Layer 11 of a small transformer language model trained on English Wikipedia (16 layers, counted from 0, width 96). Numbers have three digits each and are written without spaces.
Take only the direct path to the model's output, skipping the later layers: a vector added to the residual stream pushes a token's score in proportion to its dot product with that token's output vector.

Output vectors of the tokens that the questions are about. A number n stands for (n - 500) times 0.006.
"=": 464417548494600469464440476303468458442441484443543581585392594448472555552466490464673425475580517619469523441397498425405545553582513533559482540384522445502496411483470429601715457616454451553522456607571429564563652527482586425372517481513440500442462596465478543484421628476564500434
"ron": 572514446538514444477443383432390460525378471571564456514565573568498521486530555506435629425579522526439526563639515502458446538516581469471417613442524574434527499491583493434520408583501401548526489471429574595494531465467575475566509560451505400516422468497529588467366465470482530456
"than ": 519475458356648511468412454344503514653438445599622529593648505442520455430425474374501533280553494354751639521520475482448505425584615598603392423457647358600613465580536331381721449539663455593575560671486462551492507454412502442473549600410471415633461447399420527388499698335421385460
"to ": 542438473521656464526520506423528550528528594537534536540547500434531548539464477345458413492563477393547584547578542458414515418505465475525535414439474593564533451485391515500557526484487450515395421599512459503528577577478546397529450582486577472521497456498519477510530480368460470513
"', ": 504480478413477559577542399397514543616479477508537504548473507433480497510478559392525483450458488541572571494475412499552480548513571467619497563387566467492513431631486511598518402567525488534427433599501471624484619525434487567454391546490472461539401402527419604537360578469464489453
"/ ": 457501476422544471514490494439422530581509470488532472549515517529436558531427450451612536520573568472466518520574465419463551515571458500506379445355613486407490449500526524584493484515641522542513488458547477525463474502571607485591394563462453477480475402491540529481505557424566525441
"including ": 522447480526515431643419401455441487456477392681608437649521553413494488556443593373470445557633452561608590559457454456357396541471486613592399520451480545418545502567605347464568465612624349606549499582495501629595610446348491504508582626407409389492540440438469514373457530485536445448
".\" ": 559520474477500532525467430552440536636415487514601467551600501540567515520501495411470571481485493523570542581469425498543547535446533537508418488511438469428562434610506488510496449476539559520457482529481480580438559525510517541490412524452387473535479512500377599443444512441445462427
"them": 527512556486533477546429537517452498656466481568608402486488521522503575543415446442545464416489537566625578527485424477456503601553415454556491568459493458464523511541537402466519493595437384579441516561386431538458608545489568532444489578525390428508508372517472518480524595419469424486
". ": 497506522504468529468519533577499551525427514484541507489513455517592475492579489529419492522483496472490515503493491480565551507471526502436429440554429432551590422538538451513420534478494553486494518470577424515528444558525509467499451462512488465510551545545447560504447445455523500493
"|---": 404422216436658448764194457191407629779253285722787425767702677227395709501028644056680693402696612727788644593606243603326472651562648766725181664126431425349311442687665241604892248823694232754458467887324442900550738457198602752424319908302236267647391465196426818280159671277490335224
"; ": 508489431513497481500510511542536475579475482486492528461578416534485489490490564502469510487523490411458497462463462441482500549510441472595484436494506523508504494524518588569477502496484541480527527480567483453492514573520533504502432533497431470471478532504525552468470522529562503451
"been ": 488571509508667374588382473334485551524473408514614479552629613358470572618396463359581536310501508513754508503498513543383397649402516546498484494494418532455442540605458531480630437573732421564572431658395568494481588540495501427430501643394495468508529565277527536414398543289501433481
"Sci": 437506503563546505543397474487435617491445488564479557535503458392479573524421616369586567386542560598578574437571399473414462507508575557537445540534563517495548454491503492578501477566547296553466454507513550669566550549409621547434419548420470497446462446441455542293467543487468503420
"him ": 463494442549536478616343620414472532554416530604549365610536427515430572563343409343545435386429608534688593428587480529510547662572424443538492406413487405557473507552509535605721448578514269507477525606421501577475622543465528560482504646422339486587470375532511516421501528395503380459
"====": 624515407445469498548485371410480445517429514562526555441567467497408526473514529343575589491516504541479506539441424543341529576498449492645538541387442413440520450606606460565487331636554522526539518592534402617539641474467548542568431558414314550576469504456560529448489630526415478405
"ment": 568556505478487459581420465577477494549435428609484513460501449421538556461359525554557548481527427566423618512553459539458476603558475479491533536456505483497489520596477514532636489483594489536489413563464496506497569569508496505491459564458572378479349424450494541454505517430425489416
"milli": 458476481533538399512398489468488434537484487512657466566595530388459595470445509490537628405590469619611509610484474598394493550499651503507468445508456523399515475586534371613589450547594441527536478620397509531532542499456537602475364616574447411476424439486405527363480493413485426418
"%": 493431456509482438487476479564425540516400540502556548564534449445547500495462590508571569504609442505544543648460400495460389545525544515515385490543575504433509590550536427536623468500600527536426399469445486508500604468422582533447516626474408466515473424452454585399463474524539447421
"==": 606506527477486591468318398522423552439326516594557487438491449423499501490507448423485533501526447390479533440529478571393576505491503582495552593462489463381518497605608434405536349633541548537513527599543426589536618457485556495602457617430438496511505501517484509545548586520395519406
"using ": 440441419500556542543411473502439575517468407545527385627497512442505518561455554500524472438601488511539620526467453578483578486514459526578475413522512424481533500581540447518483441592602394564396438529492470618584594482497542555500517608530396405558533493481446507437419493436454405459
".": 521497528549448525443523552603500494476461490498557495492518481534609457518506501535471480494479473482449502488472441471560508484494552471469474493500465462543575454484505445530461504504466558473525498465564454514537484531576475462518444513509518469466561539545413540505453484479532510467
"|": 529546471532649548466482417429443465453485549507507507508575486479491532568425476511548556508481427477508503491517402440536556556535457496469415496524431438493554541524534520604576509478443525517537479474559412479560519452587479457442507579431443523565467518558519489491491485436566445436
"): ": 528513337488546428625433470532415587601466449621540586570458511367409506488387585422600573417563451452491586539551440606565372463522486573489445549441512530432436465514576452417495452542532506525495504564496508509386564441368602519542443558519597440524486423535399618489459590552550484409
"., ": 500446526481508521444431471486408548526405511597539460545596512519571500587468445530439527521531558447565569484569415463527513511485644609464426458503569383496484404594544406482470482575502440507510447559577513606527562512466517516511499532445410443466482496545357602392421511478527492431
"War ": 538484446428513396516512392461465526677434428563629483497461441379450565486514595443588564484574522608540593439674471521464369589504552483576557522463513467395407513587502453644564446599517452548504394544504527624482559574406648475495414592385429530568455452335405533384412633376460468451
"aving ": 543476494434666467548418493452480479555400460502464498624593453428509521486532527460450500620539555574588618452516387577550430530467555561446476460530545374483501534575560547420515394527502465552407592460378474610382537488481556477509548629405496450496484463450426595442461573458511437488
"= ": 525421457504538287632392466349474551501404579544548570585469619440414523651392436423655525499586494698507521530467482494380541528562563447492385589445494429427525468581631515497536327553528427580480376518535524573469569460454689458415475622385575461465470514522439509467494650504412507405
"]": 567505436435513531567585401470430530620459421438505544633568512456457486499456444427602547336428581555526510484432439568486492571522515549593478546472488491466490406517440570530532392548485515513448432545488509528381650561503555511455549529408424474521408544507495587505438575567528437426
"otal ": 447511463460594386601449540428536463432439525587623574503517531389424549489357562544509565521601516525505490557492455563510423529438530580581390528353529448423470632458502460571583398554478546561457371489500492547568505382458620534471503530389522448554414512452515615585353627477515438461

Output weights of attention head 1. The head adds the sum of these rows, row i times number i of z. A number n stands for (n - 500) times 0.00085.
o0: 536496410576364460369560597392559620603587346648429489693379478439481326547337648765332558415521373509489475484588598418428591613726687511514555516458518265846548435452412633544442430488433602457431571491396713651416468466463483357356490509554621494473356540241494596477388409589620347582
o1: 457444605419287542610618618500630690326453231493856665309622234548786342317198361592386500480630450549494804366513558345457440585537442546585618668532533498795505554540600473786702529582424451591559456512624361556752653546285325167368428469444619485542704325446436130565380262392481527444
o2: 535703507268679695423656603581356482544319467423424401511588530661218695445431380417409636570297502608612476509387265257815384536557538400551484528499501552708535426610658594585369434278461520271591557576648506440556405677599486512216444327402712513591508647701578364391381625373464407546
o3: 452410513376462631594631621780576624761550632525672525457337721608496265593517564470575358377444679423490442361385438526633316462398546594349503450348720696403489506546613597342453383433570677620449310425471509419362592528319279444591340294657397352654514475428345479518624588527353440720
o4: 493563600309637487445516504409343454388513513432535415633536471444438500633462541608465430580526482448382426311714434737494526518288472616699581537511405525338736583622580476374577489391514575709507506579458479459621582387442565621405558632480424534514506409372476490479392474507245628427
o5: 480388506425225549540595620457645484557603596496532576620419416388606367235568368591531205435465498623351226254395475569561665494498502430741515378507553468611462610309473337706270575437458467566519391540513363666374485561673402536605502509575517566495484583586322915736316522653284665634
o6: 554321444664577547423601661636470555608611557477366541335720521677518263562407576623385659628479362601481517510464534514382211357452572477479437606304424278423293225410392334489367627522366397473522601391666581411381332653524355514568711528544496611547458451746467644673446540522468639793
o7: 519495455436537677622473437397520526510848470581305460638479423498483568652404352349495742362389553473495531558478724492703407446483553603449505585425325510433427513348445406695444567460370499511437463555457618555527585355296403487625420346456434697732433384740627530598440559348338384597
o8: 448668465339537499484375410215732602516500525381580536402682460475695546489675351488519557692377715430504446429554440665173449615730620558572300197591382403682307553476641562351732496353654649308675375582468571359516476270664634377434505404482484779468571490504498432594589484175372596327
o9: 419519488521454303612446590617586560307364494613577653490446613397622512358540324641449334613637504538397508586722460367460320481509503584614445346502562624539355578354450090424474626672546529498697573440691604651604561309463326516697235647542526443439570360386671428379474495554668511319
o10: 276672470659352465502489560391526470597411553406443475581445388551503875396378498449422501359664714668464488295398713554566618375584258541269636429619434184712495538320438551529522689516466345556623575337662665379334395467420403541508577510621565665344652524462601511440564491423551506476
o11: 649412653553686399501578384430350324308441333661592352747656503456582470610433518272412538410492480539438387417346660734435387607027581575602667626377512429225329520531428721429388416401314525490457600419359667420550552682608809575416731725474360432569603668455223745562547669463566440428
o12: 478572472597495440437419435391308588377312477378355678601593603456433683475650653475356445490455550540619535534524642269089637410639401622560586518434650498450606241649472590397479555733509513450481610516556683505442300173228600665556445611521426508582408615529615404444418433551589560587
o13: 647424539524479428275250425434359629511172529562559377641548330380640421436439480625606452479421511392547676733617458694565470639440596320446339557550699422444324662757611609405391515406360525396485361424459521543569644645732816674712472495426640490322355554375448511294524584629409420383
o14: 422421416462624429380427665435438700444466498605479638555433495521453411665566609460610696458587621621364577613412457590498485319645593645481352726319539330416324504493668529365604375521476466450438472533602657555517553409276516623529518368666558235530524467635570440487338377547385623189
o15: 506411632257601496391495468473538624295355507582424594594528450379535464257232531591469603434546524258312448434612545504633550516399569591396572646509528518562455701381551332665484461436558473513541411771749401497609463455670279339417621624457671479408501480475690664556335475428622779239
o16: 476338303449596536769611300223617519481486503751257544564597413436614344485406620493267428432722421374475413340442482492367424686679306386661643489266611466570242567412630729563360678600494636306499537481605590414629687534448519492576668543426375686411438455453533527378550557649379570735
o17: 496688350439382438433460525511409668413576516447648604369585652591552535476368525429611511396560385609584674502588310341642623331428355540500362666666235621554631649485578516572550421474659819585594254590210473329199446628458402494454439625403254505667679629333578658444614521213608206501
o18: 619478415505420553459526657193596615393335484577410505602542687450267599449520606512495408459609439417390313410701500570360459560575573579392598278629608555657223515563408706508526419374378630500195529462552559324351388720599530488467625878561554570530354563457503230582634602250624462515
o19: 526578499270633508514433369651645662582493726354359617679340406416502480368306457567246570552399498597481376605644472419549594662385492526670615501563534572623430277525412534450531629476513272460465240526537665456376354470464495407452483396592577516590450477370503576558462555490518828515
o20: 555708352659680665544328521371530427608658654491532690360629531583728616412387303397582744477237580594542494580540613451539585542362508442403371452760382412581419555479598283517397331508278593456585486624398592595271386577430413239577870475386512434740375741448397319506497302573122420518
o21: 556547345463514375465552504433330466470585560426541316634378494548296689486555406513552575574579601353299568360465576526622455528538523506644248374446481358847377367470588422718545447170212580736634540633415639566396509524522574543567369578721550637537491629407640445525441360507604498330
o22: 700584759410638587410411420687437444505379716439432506452704456472375564300567566430725574554354377319319446533356368444583366625501337539289645545465496628377575525496594331467382511546539609504465408549472541426486482500680550390466380665357462721471525417596367499432811590409600525545
o23: 280527542340413640475246502466486515496295479673341458436363494472468583662527611554275397442436672361643298597506605543523581403486452438508560398546554385585508554565405568272292554490519546571325404668613224449373480492564523566564656600438615548333644620586731576714600557553579494543
o24: 472646405480366455536611415548550560425656413663321207538414578402386538533320419450362457650469438431564479416648683512650671516542588502431547721435618597456545531507484534594688632330491281461582486457411323497440501387474255471591437289677443526560440433355631389584470620581774633361
o25: 655375404449402270538731320719481676685498327346618324465535423705694533397583508483464598464444385510497496617541534320489419325292336458699504294774562407493408429424414503535555637551951452373370605361672669647647316543581283624265405553529730614372562397468483693473552633284183463642
o26: 390327525539496791455346484542518526381571508602541498591325404352458683534317763410353495338462516316695500551467578376450560575442445538489650480391408598529419444280641501641597259537349633440642517602506392555682558641467493721649503521474398519627533392460669327509522557097729528463
o27: 357736370640771707458284387576357539477508454666530331548763729417392486718434678617389589687341416341454606327501555670371460452520494456576279495617526509551445562627309528427317862450391377654438502532364547511573386294630428186540669404339456568400590657632638795529553410586444160209
o28: 435547439455627461516653690421649434324476455455203465573552653264401452404600629519637525416532372428538363422403428404355496570360347473546415623424788609459406657523515577604509518567520378432587478458553669671237533489469488538584456587526561406350380502309697564450497658717664616468
o29: 473361441545671224414260458459703312320634436594374522528370610275596620556663553488637430596450553436705386764376667372520634508558398314360711524610525460479636720542181646544588508447399331526306348451409465380586484542227652580588555457488745479444442377462499658569678544518473346629
o30: 315508598491482437272301287540291339278349451609393572357581487501531553429493391591487625566543559424401558535291500379433500845409452537437426539411395441489584519379580258496329493628183503720640618578389584225715376773555437535684805576617584530365704716542432566504740631446758541390
o31: 315492547785627841578672593486582515441599691513483498689306462335556576558421607385501662534386425711569344721423530580507518516450447473276520261663568376422675240331569291533522633537455535549545649181576361687369499565585513441666515494439460681493393577364296144470482336489290486463
o32: 503447569439655633353285725673642537615648352457446366568501551368550497696443478392582429615460449543544436425603624647323400394481730423546563639411419389567668701524169541774547210421441194567383389449468485432560354454830411653526546554334444466563494507490452793531418439488429431515
o33: 440695620482546489605205643323539622242451512614407420481372471638363640267575705617466471745644466530504476629712643418277580310477498398403440647432599377577397507265674290469640528420223495370667588596365259631433452436272569361518464402417663793407548543288680605442601554657422688611
o34: 568446470525565438581304477500355497539625338469405470650554437494438553491449351412412473456414492347440652552398681430696609451631277434550427564424754447537400574786520583369317459529628374203380468570562724405620586758442663540576400722539686152576417453459418583537521218707394708546
o35: 233498588534212467662578377673604491777479831496414767335613378597505404454512521710704425434387438564484394343552363439438236560589407520546230591406370392533649554451392439630549519602411654696454322379634378434386616521282634415621387331388542715529414524480471481760521681467769448410
o36: 390339518694580476451627584831359371574658493423686456616680297652621469632392585589450462504592586557552576401431598407593570471454752502509607487351369384630604310538348433556417625525429361352424394493343710464518609540418524461350366469438366460441600438489308758347536399352687529472
o37: 641308552843479692440551487410595599446442412399809501419354436444688574399548459579652353441450518399502676466543472356445462422748660391823230482527485639492704392621368345421550539599355470525475463551548400557568483449566409439478432445544377404525474367590382577449408601506436482498
o38: 442554466567350390558598648546506347544720406490284282194401457660419469620615558471366621525705599218530628542337393575562417660367541425458397336518399429502423274576592452534458766566434327422337554396636480582494495677666633589556331515675501414544498510671519845435449737455549440422
o39: 553542290378808528539600533597508473406543468416194511518460561659397602646369569419657563485476297490582504476609483592582367383353464449351433606360417321460437501435642473517505858430566619506415661532587347562679398243651626425479544450299429492471615607504521679625479458437523564422
o40: 546738330414334540338458359291574344543708434405501691536415384500393626551546441452597470478498143535698476513467731595455552658585297566909400556500360320438347427529476679426638287637466754442467521706082579706367559469646573604526392359610431303473506349588666418761518644258602456548
o41: 668511579425439411509443152409549316518465572580670514376662458609629401534533371342499661609626489544530563676251508502544505406588531293679366630458321454614497443508524475796727466490455353518228276603559397456417525419761602444419571492404515668617532503766377437516344552519514353550
o42: 561382520609593609615699570593717425284328536633640543546520552533464487485438423325181270573595367489632454551379508457852161486343500425432514425425475334576323445251664517431564721520388379451653502568680585368517524491595654374539596577414554423327643557440564620658398528411472534661
o43: 703497303652500456360482615788509557435214461570656433581519426456807089362374473639486599472469543372594435670516510483448636413435769391289652601520359612311447579722729422241626788423444291373498508666468571631518664586412499573549542540476556402244556549317363107390578560348516696490
o44: 374484455603830205572572533638530469460561344549594771453429467477739413399643444474594570368760504234467575571453708507533268492345499537462584381716335569551703491491235545608293645588281482677243403424626299449446426609420192258221526504613487466428639375533708897361619700550585321618
o45: 266314563536536613749333602553455788509483524392416458745198329557565494516377362512632605398442375696451465430233648565463292500509262550201708605569678668387413519254517576521421462677547432581261476604627831627509607705460552353474678349746493586168429458489495478497714441347405647342
o46: 354425528531669422297448461477604606513405607560535410496438458577634544387445611629586423448504502590521561543538352479312599545571743365521264278545699258688537368453538417659407522393571545358481351488627324637538309614817442444302453473174540670419451579476655403455556507435881476619
o47: 381583457354435294499735514090428440530689549454563569604438521237575435505411377506480414663425707663698379285396504437670320482420668640502399446589375579482452579419489522730422377402631626362645516463384215388283577731263600430367477407467471411651471694544776875547388630641546540743
o48: 426438353596530306642403423307585428428639588651526587496367561768538608476506519339764608627520548639421622200310370510543368469590399577654385755526346325490473657459613732505652374481384543228314360403542310567604589748622469496420654372659569409480460383467726311502489529531658523165
o49: 602351529561550514579670396722468546554389560607575496501757473299422486672485698441367605445513246492435457789655499338622412412394423613582743488498401543550410469458462538437479594646585465457350396459393673603438491493637405494487429635579354420532578315458602373387567575385684348081
o50: 464460602445522463324546561303561557523375609482491317514313641338551707858293523493529469652442582785705443458493460166646408462392520543531410508529512346656364521393352481622412477541512271632740370251279690434605260595498659446338637401539600238647685504561600563471545534630774492272
o51: 852333594486494399650373442461412476642369714522459512371699595591135835506375563507435449500537308343544449585818465650498382515325416613336645557590181511331537694341608564496555599515542592648489649423302513481601230467511656385489621382673571332400351381607653658642397405488423501337
o52: 777415497746505472409498430440528541473501545519649473592480495452450598561294564562615678233413513447522745532300392523368504699452488546542693434477584581386585571371408450432788465524575458329503323347362524523417628463574561572452734582564392453223681553481251505658546359438739311272
o53: 605416372598414423668413445502508487641474317493527544555261378450551421522472409448465538256428650364438533527494561526498477337521248401664491563455558620525131511685315647353375353455488645586593690494734634491541575551481784643651537731628445340660475533491450506545399406595559484314
o54: 538463341504567319533663496674636595498478480425360600246371526510532485373582546496566419511461217388457522557759295469541403603470506381716365649503591371608533488468519588489563656421443436550654364549401393426392297596482459466541581372516607514265490569307619659666494633741601613394
o55: 553369411691367602525478270392281480610637564308510555326356745515365711383452719669638611531419558726259580365468515448564476352576413541704320504461483346324577491420413463311649606495577465522475564700394662540445422526324397582790335343633825352455534459552461770552551600686250421425
o56: 318406569584449511394625427682332533246591565514357475342863343695399559441606486637559597487451542545297722562466486368727675469413432618293191663518482354403667536474464411332527418414455620549607588649649326617499716288412442464667436544462453504576610645432497601748461318296482500410
o57: 495664330471437304406366475409382766587577483477547653602418220270526205508575427635613454275535402468171516166658724489490450352423420807540627349617528334495453623518576436520454517608469299696463472722440460535708366531345471509446529774430539442772638467485745356609558454610558611669
o58: 594357685436382568461466655700487564513472395332722519730718516548547419425668356543542449434551675527437547547533485565462602454624584557389346495373463747396507515523425352283309798520672491575505509227430664316400366494629309425551376501556313685327478317560358609350490498550545656508
o59: 325462521575504455427167471583549546642526551731607517583432395631631737497383668500468420588341668481501567513504416433338526462324477681588438458686476510507406581377584368418536294587561682467430436451564632609606362494510373599452613649332425466320513444314791423456621458364542549393
o60: 753351469514510501476509405560541555366357642626456249506301554599867572427371460218315327579641517622365479484521379454571640645503622416591743735491354283348519543629336699452293374655549297473505534712483592939553743473592520530554510699410202197502547700435392439408549312589310475529
o61: 637290430576388512559431462491393560170566512660520589402961710476483423492615639423435557700333511522653458272424674217464584531438420560307631548503581503563453525415743548637568620529409533438472410405459273463630220424610514268625679513534607671920373457475489381473339383548564433350
o62: 307511421748754511499361452542378550694634560540554600590599376362293648491448533599482475468449377393380687578385382532358637487786438597525409311570408596702752422553650609571511497383382650571513432545351669381661420504391547497415281397463431408533473438502581449524588236316607360599
o63: 485178602332321492470517472618430481596432581328527572277578425620462613437480569420286605500557433514695442734510671503325472625556541525450461858450558537439754557342445279377508338613695566479367554685406590413456636512538608504679542333362366609260428831248599576476478518479484666272

Each question shows a token from some text and the vector z that the head gathered there. A number n stands for (n - 500) times 0.0053.

"st": 584658610391549583227350165640402460419842575486396466566533375740592337388613545270512868504528337750562543536651347395274393503640518491518195615599536574711600823621506459353589576473607327
Which of these tokens does it push up most? "ment"

"at ": 527428483421483413593491472441521558623509485397575467564516510452462484505487490514529505476524493428506516534495488490526519445606472446553441478516447489559529489450442527505448535490538456
Which of these tokens does it push up most? "him "

"U": 603440544407510375534487510413494523577592516460555534583462445562481504527440564575507521502484572519407591488473430527616546468411467401627494555527561539513448560435486496390517472547567474
Which three tokens does it push up most, strongest first? "|---", "|", "otal "

"B": 544274619393491385600388467449494528619632475343549485572540501426484503460564426486489526575495476444562448468411624537600426393495516338549517497490512551445485545503434476409419513473515355
Which of these tokens does it push up most? "aving "

"P": 557427624497483501565455486448476577542551489422505530574509492573439469471604521532447457558442502445513470519499585462584407465427581381503519511489446548510532576520519477445476459522579379
Which two tokens does it push up most, strongest first? "; ", "]"

"–": 428452515435475369575575584556534516525578621500525495564431263600477523566474658525418443569458440502486652486387602557619460580398454581521573509530487693346521495478548443516568266501664518
Which of these tokens does it push up most? "/ "

"|": 530496475430506435481383490388408449610616502381544482556433528454586477387384478399554548513537460470493625422459460459663631382604432382588475486412323373518418504483460612335400523478540495
Which of these tokens does it push up most? "===="

"re": 492521549458555464494485402510500569513566489521504506464485410558523477522388570476388499596458432398485667613497527492383493520491472449528571582491522578597522541469516436494529555552500553
Which of these tokens does it push down most? "than "

"et ": 621372504298479413540522556421550523616576483494541594600444438631469522574408572675511522531438624613342590485550476571644578489277508356673545524503613611502436610463502494416542407609597458
Which three tokens does it push up most, strongest first? "|", "otal ", "|---"

"a": 518483468421461482479410488544481549621626613483480492411489486583379438421585452473488400571429379449602488549577549482492575374448420407594486532530620466549662503621559511496527473475551496
Which of these tokens does it push down most? "to "

"l": 532516437350464504408412397509553497521705473509607626412561555470471544358587506448471584556463374427552527612448490466557644436674568434588472509644574491512606493479412570469578610493509499
Which of these tokens does it push down most? "/ "

"red ": 516428479479477435501481516460500623624525503453477539712425371625506560460642507567590598525415434462486462468477475507544424492587587483581539450552481498613528621577412654501542387415587431
Which two tokens does it push up most, strongest first? "been ", "): "

"| ": 597422520389455460517546566482534458554541555521463652568451526679435506557467548615497522527438522587361610485524446534605519430316511396627561553534628571485482626522608478388549418566587455
Which of these tokens does it push up most? "|"

"to ": 593527466455497435580507435559488404565548518502549426546536390560461547522539533562561551401528478443471512584505573556521470574667628439590411382598436479541456621409397581474491466428570465
Which of these tokens does it push up most? "to "

"u": 575607491478540373574470406497429454467566491493512525445443346447551446462553488514497473488472495364499580585527572550496570498607531396576376481603502511568430516504474532555437462503521492
Which of these tokens does it push up most? "%"

"ater": 558478397447569520494422454475427715611541527451643480565560485519390495497436496574626514556468544499521398470465393420618551475508466516513594544505594420524538462509358582449558628530488478
Which of these tokens does it push up most? "|---"

"\n": 442513344274531400442309581323472449676646556366501593541290553467608496377284467320511549591450425582524648363462413441735691309614403300549514479329202396542428556509584740307376469476585532
Which two tokens does it push up most, strongest first? "====", "=="

"tion ": 492552528484461477503525480411442573631425509388563347658494410568555450478447546406585584432454461519417578516421380430668659410593429595579437619467390388517491414388333577463488462569507499
Which of these tokens does it push up most? "="

"o ": 554568516453545356598478399460441483505549493415508517471463407458516438503530473528517466464483484472486545562527554535553568496624503400589387504555457480533398533517479562485449486460544459
Which of these tokens does it push up most? "%"

"fl": 553497505464471461511480419500464503594471516464558472491527522488479473457488530454596496475538467452498534502531508465560564469549518462596444547547504446565504514500435558394481592477542442
Which of these tokens does it push up most? "|---"

"nor": 562490395473463490508515481524504551542569479464531509514451507541407456512556493492540527479485524402514480544551551454492553472609514423533475466539484478568571513527435539520462535524497517
Which of these tokens does it push down most? "|"

"F": 509466567384470418502379519476483475615554456394462507488421559423503466420570378595453512517490488398577473506593492531469469424458508328590478485441487487503497562537543442491504560488585432
Which of these tokens does it push up most? ".\" "

"l ": 552462487425519445506463505483445512559508529496560517494463491498471537430517461590516472547524420458506512531487586539473527478515511392562492467563498503467466510495576485493456574534509561
Which of these tokens does it push up most? "., "

"8": 512405468423494486557557553554516405605483585490499596499513482639416494532434564496500436537497415616365684420521498540649504473274467421571617533480598624391474624599579489411526368493594504
Which of these tokens does it push up most? "otal "

"sid": 497561409461465464471467410605559492476513601557412545529433426576464503508589514541568636575509497478443561538609490551454473502620664538597382582593617505597495623532559541490580569384535441
Which of these tokens does it push down most? "===="

"and ": 558499467451450453487509445503530537516526503518503475504475476473427520514558503525525533512537485415476527572522549492443506491574567493571460490574521473623514532488509488511506496478487554
Which of these tokens does it push down most? "===="

"3": 505404456415482500590543562563522408606496586502496590516504489628415460527470541485503419546481398599367663434551511526639497460318481401587594530481577627391474627599582499466515352510581493
Which of these tokens does it push up most? "otal "

"C": 589437524356489451541522517446480531589571459448582527548458465545464495531427527594536509540495574529405594488554488533628595482383482395642532510483548533552417548469486463428478461542578471
Which of these tokens does it push up most? "|"

"S": 560414655476460450584394460444420565570577476373540502465541384498484465468534473585408509602387549421592475602514639538568498515487600361515517483417427468498510544480481426476398498488613396
Which of these tokens does it push up most? "; "

"iz": 541564391457562421426483525474533517556621545521584478447458408493484609476474532594488497616480396496427625454523519515521488524538474503521405513554584582531473606571523557483554587514468616
Which of these tokens does it push up most? "|---"

"0": 469389491431476501590560527609491458570518568494495541495481463601429467532481561465489445542493433539428647466514533531642469514330504434556579519516535639377509601528583443477535358488601477
Which of these tokens does it push up most? "otal "

"H": 502474491460481430567477525529448567603509539431485502447493472508457431488520500502478412561448397533483488578559553455516534442538451387608507480495556486510471472527515457562517517470540492
Which of these tokens does it push down most? "to "

"t ": 573427511393469500521554582485523426581483551529460621581499553664432528545444524567486498550465438598362641458519505508597542409288491382623607542492614575446441597566635481370526416573581468
Which two tokens does it push up most, strongest first? "|", "otal "

"2 ": 526429464404487489551539547533519398602477593507463598518506516648405500527437546506491459556491416623377644440527525527609520429313475407584596531470595601401466604609604499402508392527575510
Which of these tokens does it push up most? "otal "

"Canad": 547517484414449399555489445516522510510618534522517509489429457484507456457544439513526455467509462378531547561535662592418565528612586406597469471530420477526533500481567508508438543473498496
Which of these tokens does it push up most? "., "

"ch": 563466510444568411537464361522449629565564555455612482477435368503466460461529507609589468479556548466450501566540493547431556525535569533585423560637493420512484529511426478472509582475531508
Which of these tokens does it push down most? ". "

"5": 511409467396478502587554581562528385606486567503500603526513505620430464530464545487507442541491420616348672435547495518644518456305466393592601517494603613372450619581574487448518357520580498
Which of these tokens does it push up most? "otal "

"ul": 321415507399550351363417484412554549581678559480525562495562424420548508515421584407424492618410348470471482392379573449374598416713379444455496433488392573444549450495502572414472616471553485
Which two tokens does it push up most, strongest first? "==", "|---"

"Californ": 539578456445463398587457535512563467589566534506536511512465419447472427462519478423520421492453492337480547535550602552476554495639511447572436419431410453503547462435515499574406528455480509
Which of these tokens does it push up most? "., "

"the ": 470510406450462424517459475598478407585510588503447528469398483501415509530482526555551475578452491506468513478622590457486476430496545457536451520523533548511477572522557466527561526488507529
Which of these tokens does it push down most? "]"